Layer 2 of a small transformer language model trained on English Wikipedia (11 layers, counted from 0, width 64). Numbers have three digits each and are written without spaces.
A neuron's activation on a vector x is GELU(weights . x + bias), where the dot is the dot product.

Input weights of the MLP neurons that the questions are about. A number n stands for (n - 500) times 0.0033.
n5 (bias -0.028): 249473465482579301503627278557392436458535567669451489517430541651543469529294603623414454608376424778421310489533523437280555690736377741746497524587554437432291290649345437602587510526508562
n9 (bias -0.049): 387496526490328603538538384667293527609380538625216372331407653591363511505322636506579610604559534516545628268411575653286417391450386373503711410321612566504454396533528478647463631649726680
n10 (bias -0.040): 321472270389719427443554650727538335484570397304665743639478543591488746486610589352360537526461521249520481544382351306505543473505459419527465536465709579497493476566404533528571352600467594
n22 (bias -0.038): 399358559500647598688398403596469616578255465404614368696627431392544497564444303467486397551362588597390404554615423694312616526567539540586583651629402392513336471430561323705391462563530623
n23 (bias -0.015): 517607515584635352396477542409502624519319734572400426640366501444601711354417503222654376557539439586486455571490428444494621527495576498339483327386587451515536620561459538470563421549563576
n31 (bias -0.021): 417623534540595446514670395488388554489469404266405613440453604480548480436536699415439542324439651559356477474423278386537605738550417269589343484511386535406652539451763540459329532672660576
n40 (bias -0.028): 374233245341520528555428470444642394562265516729527704380671092542607439673335635389511440713536550550320495545497550587895304436630346543542263479646716547422558449356330480733906330386499673
n44 (bias -0.020): 330619383529602506666513606461501463585368583409540301376459198373557560494491612672386589503659237444489370644553414606411520425731670439599373561444378547541612652381571461500414052804544647
n45 (bias -0.015): 554394498474460529507627725459690518460476629310535661439584465483358609432562459656540469332517316656381468449581512577337385456621450382488555632313534617442477544606511521726397485383458460
n53 (bias 0.005): 594473661437454545529561565472430431571597508628658441484353522543604360466726406405380528525572549521487631383221294437636436424351509557472365483412514543438521411557457427472683591672537490
n54 (bias -0.021): 618401431722351482472584693506609519340723697365262241633386480485460376413613453454773593327266560195487622467378535682365497717566690653462638376534436529319548379602461570710546554403425416
n71 (bias -0.030): 457615722480380544434630628530714708662464421347576234389109336659393486318350603566509372549331569483380567434534542443463448620443523597496620449684634512558634438510463445589554344514528541
n104 (bias -0.044): 467327612579454523381623566505541522580567591402604489565496547328542560654690353412572518670449413413423446673432548515508359366377585320528541539501544420641637483541381375471464526406508442
n107 (bias -0.002): 246446555316527532568625367490487611495487368494480393445464427743627516475350609543396557466272526525433473530410345329539338717725598612630544582664621402403624385498702460598188659573488519
n109 (bias -0.031): 525505700428693483471278555757357558399464717379551417367484534509527606461643672432392469665434531504506422500588770397406322670485740602346490588780398611458290328438438363614342344535422339
n125 (bias -0.003): 633539538497637459487297661494457370362405709420509374460617598352540584460510463459511626657445489293387508402610523427610437438545713413494395647638576433440678460382528567343451424552572620
n131 (bias -0.010): 437537564708456285655367565616564298611534557346531560706391452528373512540441450546524633427392579514423563527719455575580468506487574433502542451530371602457666207311482282582501402478540493
n132 (bias -0.050): 688625453483345286292746807403594580834390385579526508608180520267529467193388425313393544456388649588511462343320694774387755523458588426379286932661583522339377654661368475559458394629703518
n151 (bias -0.034): 528430404267439520491486475473543501518696452587602596401447364361288540602788713433309566459512310476449534543406596423437428644480438502546433792700617611551501347804478468390424388402448600
n157 (bias -0.034): 433432314471702411648638625333354308482355485526506495497662418492666637502622362667477537364579351446526498493440464637233527595570575710387513740429304453415367564501579282382647678592474507
n160 (bias -0.004): 545460276412437567580441536519432479426539352368408479612790409492538364536529366574525484643510518615330437523616519544402512533338585579640616316410361743606602431468606476729457334354386490
n171 (bias -0.043): 531655636299565533535560728483573406664569380422446468419426573500531460331795647397305599748468446490389450480595599309586546587483467746671661554274510507355394564291238279652775414244414464
n173 (bias -0.032): 659510326543370391388654598497524568341612345301575604519484315368437545370486607439488443461568435464254890450674530574342644692449684558532386354500524507530411421515566340442663706532533518
n175 (bias -0.047): 414431621500543482347461476591537625369470731500510507546555603339423391596372398568535508437755353573480770416609267300369370589558448456538666218750578580454641367407501480396593608586475413
n185 (bias -0.038): 429572475634683479484439611569449493507384571568358652588427506497216499477601441542501631632389536397685417462361590386386419502484721424384421452436364558554357567454548672686537607415608419
n188 (bias 0.000): 786376552511441375424607735395433497504561622331428267477487489558212578485480550530361646325415673418337420466538602483431725547514549406375461563497563567437612571421446560760409609397982663
n189 (bias -0.016): 651452427474499437482637471595357373537385425444494281356438437350441363526552569555598354536476472630568385606256520561527517462484434506661606424689646492718535459482612492600581558344541509
n194 (bias -0.030): 509462567534315486309577509672459473515769396329618673339400460537453491424506478465437790584518456407393540445288502684354417724495535334451706508502429567387372236453410754357751742494393615
n214 (bias -0.043): 616565477409593353373465527396462441548479504506566354630406495635416534532583508634472561509453526647551381399659558421403350646663354613499570567476549514244717347501423551431611525352453429
n218 (bias -0.012): 324537454483534467495581468509486437414345503578515567477460436528537441534486256587528542494656392523578580519543289609719390512454445568493486423568517400603538574447429403558514640518480589
n221 (bias -0.040): 347633590336629611502573299445455603549533368598396631701517387366454616442479520444474550547635429277439318698536458351639355694646411619547612633502550544315430482508386336521412598668519420
n253 (bias -0.045): 474491461396497565414546526554425533498544442519479343295498525587507693472570418240492304513482530458495436364499533553637485540423510814821276411398613561517603485421349569610653630463537560

Each question shows a token from some text and the vector x that enters the MLP there. A number n stands for (n - 500) times 0.0072.

" other": 482420546365450491481430575677433580649520585758716804395396453510551361249723581660813554445624552339331255480672484495339538162660579543549575163746367306344470566489450516272319509329611618
The three highest activations, in order: n175, n125, n194

" for": 660344460445344573633390476593452536620547558707699736379282557667503397232657545580870624386580629331341197470637542417345558247690627606522498220762385309438545640613423465366363478269566473
The neuron with the highest activation: n54

"in": 574350521471364520664394594605398465618568441686652720353412512677616518217674520630909467373625505354483177390725639402294545233597550555506526303659365197388534612657607487280375545236594540
Which neuron fires most, and how strongly? n157, at about 1.7

".\n\n": 659343533334341518656496598667328524594607497681692813479393513638508341224597604527851540345591624457338212443703573394354472244602560637518480208658337362413529706558429518208353519317631532
The three highest activations, in order: n188, n214, n45

" bec": 622422527317405497626425624696388466627656596707714769349309465636622433306629493486754422379631693286346240504674555516337573215588517664652407136614378383324434670570417573309312564318586619
Which neuron fires most, and how strongly? n253, at about 3

" dec": 520412455443364646571366518740359451687604397664799751481353540662613498187629481591788494359716611282404202406697499482372608136620462631535456228673529370362562602511461461437318539340568502
The neuron with the highest activation: n10

"ball": 566352551384400543481508557571375492566486490675712706568491432622711303187659510676874555491681575334355338398724512440363519206672621575541466171655389217475497666593517550307309359278495668
The neuron with the highest activation: n125

")": 616352554298399542651366597614430493708505512670624801512481568649594301263619561608841410375616636371330179460702488452306575252681444629505527248641229250438555622603499555270357472332578588
The three highest activations, in order: n22, n214, n160

"ry": 598392564344404512602454546645399504671630568649695801480404556497645367190699525580817482502714590409394214486735563441299551222609545515549450267581295225353484495603549561301264522240584590
The three highest activations, in order: n104, n45, n125

"ican": 535336605398412449519416592644424531533515486732665774508441467683652382286679453736865600459560603237411333390719489444338610162594516535668499226670376262269504630580444532310288530318550589
The two highest activations, in order: n125, n54

"h": 580504542399420365631499668628376518610553371604558807532355460587582370272746564632864456387647598374454260523681480526328589257672443442576448194652347316410487557560565537158289579186620641
Which neuron fires most, and how strongly? n31, at about 1.9

"m": 496449511362349479619493689635342441541571522696749774566369435594596365210739594666853427365597612452520243605652576472369449240566419454450369174681382290378467623595520570296293577262667590
The three highest activations, in order: n185, n45, n189

" of": 558398527408454423657448556623430620639522603777636740441367537657548362249711620585806480386529574377288230639691560419345582211646548520505400188704403282324453658644465507253330520247567584
The neuron with the highest activation: n23

" it": 609394492386386595590383568736390530763559546706683718389383487596560273256713579587781481396673631314346118473718508464363502249656519567566517237624319361411501583471543525303345397313609677
The two highest activations, in order: n44, n171

" pro": 497350529391346510594471558671427564661467380689732753439276430700471360165609485626821652426694595424430247493746394434393543182662569600494514207693350364349498668574500436407341590361537582
The neuron with the highest activation: n218

"it": 463382672316486364594486615639390444549541460775751711451423441509534463272719524629834396390581606344458265533731523507292584217616566498615533204587354311338350648654554585228286622273614616
Which neuron fires most, and how strongly? n157, at about 1.5

"ted": 594364551454369596625397540617445518650561591716711731458365548601553390184706566558850575389602580381413173447697396452397403190637507657555450219658381317349349644580560473308340493278691578
The three highest activations, in order: n53, n45, n185

" American": 492341517378362482507404618694389567582515493720653757464440450634577395273747514733871637467590576279370292417696445472316647157589630576627535204648411284355512557580444448294350479308570630
The three highest activations, in order: n125, n54, n104

" In": 523310554409363456628415543691451528638600571688643739455338482605575557193587620571855558368572689447342209546665555415287608188612563599411445257645427350344449629686429509252337580221574651
The two highest activations, in order: n23, n188

"ational": 580293548437414555523418492623404447645535533754695750566451526643595339145686505698887655433587544365415321341755424427393532185587532574568517217653423267411474588569453444336327479298589598
The three highest activations, in order: n218, n125, n175

" Re": 525327546363293522701419551705411449718568515678673769487307490613671394198636520605776513425658688418362232571749413422355548217693489613436460303600435327338458547704431605259350552297491554
Which neuron fires most, and how strongly? n5, at about 1.1

"pe": 544333479376430531606403595626321444667559422681761783531430537658570323129723520619812473379642495462490321432730552364385475190597558561514511248655235242381521584568526532407331511366597707
Which neuron fires most, and how strongly? n157, at about 0.41

" f": 552466517381340496590439551674349560698590415719672687510335441672523345193618517691883405360693616402312251530760545442374553261672484595415427164721463366517403690517465491358361477294587566
Which neuron fires most, and how strongly? n71, at about 2.3

" ind": 579379533300396460569396494786401525673501473657708716451436448628574318181696476584913481422590576320332274565697449521411539185790569573607464223653493353403544616554431448369395498280535539
Which neuron fires most, and how strongly? n40, at about 2

"he": 527457535404392580645513637683308500616592512691686787503356599646589451220707558637810487348750579419466183410669550486289581214561439406527510222645328286359442471507473553282285542289546660
Which neuron fires most, and how strongly? n194, at about 1.7

" on": 566421534377378442718459553676457627553486567751618778441278447669504399343679560604757558398528685299361225534667501495311605174621583678592416213671384354292480615637448507301303583209545561
Which neuron fires most, and how strongly? n54, at about 1.8

" pr": 521413432364371428522471569810355447643603494624739802507341451635464395176676561587802483423687590266426267486709427460472597180645435563564419168650454412392477580760548419389353552345547599
Which neuron fires most, and how strongly? n10, at about 3.6

" a": 519424462365408489642487543783367578629564521803647692432377458690456398285637583694809472435603575282351287486713521464306653154550494572591571179652371357365380639576392507363280616256628606
The neuron with the highest activation: n9

"S": 538414521313362419601411571618499511585555395629566691443306545632633363253676655609927414397660626398344216582685598412283497253635612549536464277635336388337481584644510650268247536299680686
The neuron with the highest activation: n188

" be": 615362481382421593715433633694380542698725538703718746410293540655644349243667446561692468316638593387330216480672515438314577221668510531572461196685387308428383626513507518338345503315496660
The neuron with the highest activation: n53

";": 575345530368340542680383663640317532631567475641680767503427588756579282250637604624783492339590582316415193460687613404310571263650611612526492236760285265406540581618485474311377477331568438
The three highest activations, in order: n109, n54, n214

"aj": 486472648445365365622422545671439542610555527669596770494428403583624446234691565639875461390625605386449175572736597473305568226541471564537453227575440231359520605555447602255259566200699510
The neuron with the highest activation: n23

" is": 583435514321368630608324613704358574642643503718749743344368545592602420285663543512806546285617586406410144456643559483294584249661610576578456191708330298366489669475515432323354464362542578
The neuron with the highest activation: n109

"ame": 552375583334444492594509624636373495577578539742662688457461428597610215232744611767820461396572597366394246547669431480318463236566505554652514196611348287335416704592538560309321439267641679
The three highest activations, in order: n44, n189, n45

"re": 493392496340426566661465608618419446673574527738744728415319515574509387227744538585810389460669621452439224560737532426313517185600493506532458285684338327294446512649580605260301608267501606
The three highest activations, in order: n151, n214, n45

"n": 506518478374417438654402589645408527526526643704730771481355502542616432309695555543843328360620670449455301541701552469304493175589513581562389234665421286327474530716514578240282546158611599
The neuron with the highest activation: n23

"at": 510367592394444408541404560606451508612525529691768792483421497570601442243648527567969517373622609326489115440673598515293523277623445474548490236592465331446403652615542556240291550230605555
The neuron with the highest activation: n45

"ur": 494435603397420349598481541600427507674501490617658794476392463621529386217700488573914515438612700417456239484762570426306592220666536526574395290534352283382479632637538543271330618188434616
The neuron with the highest activation: n214

"ent": 491364611330447441616504595615394482574515545725725710485421536638513425205781515684888440388516596376409301505781458463332530145603488575578423223676403316355377645576497519272421494266583624
The two highest activations, in order: n45, n214

" the": 571410480503361536581398523662372462673620532782620785446408516633504429186689617573883574337591532350381243410675559478345594204624511531584534162682358392396488599492413394267316536342605673
Which neuron fires most, and how strongly? n9, at about 1.6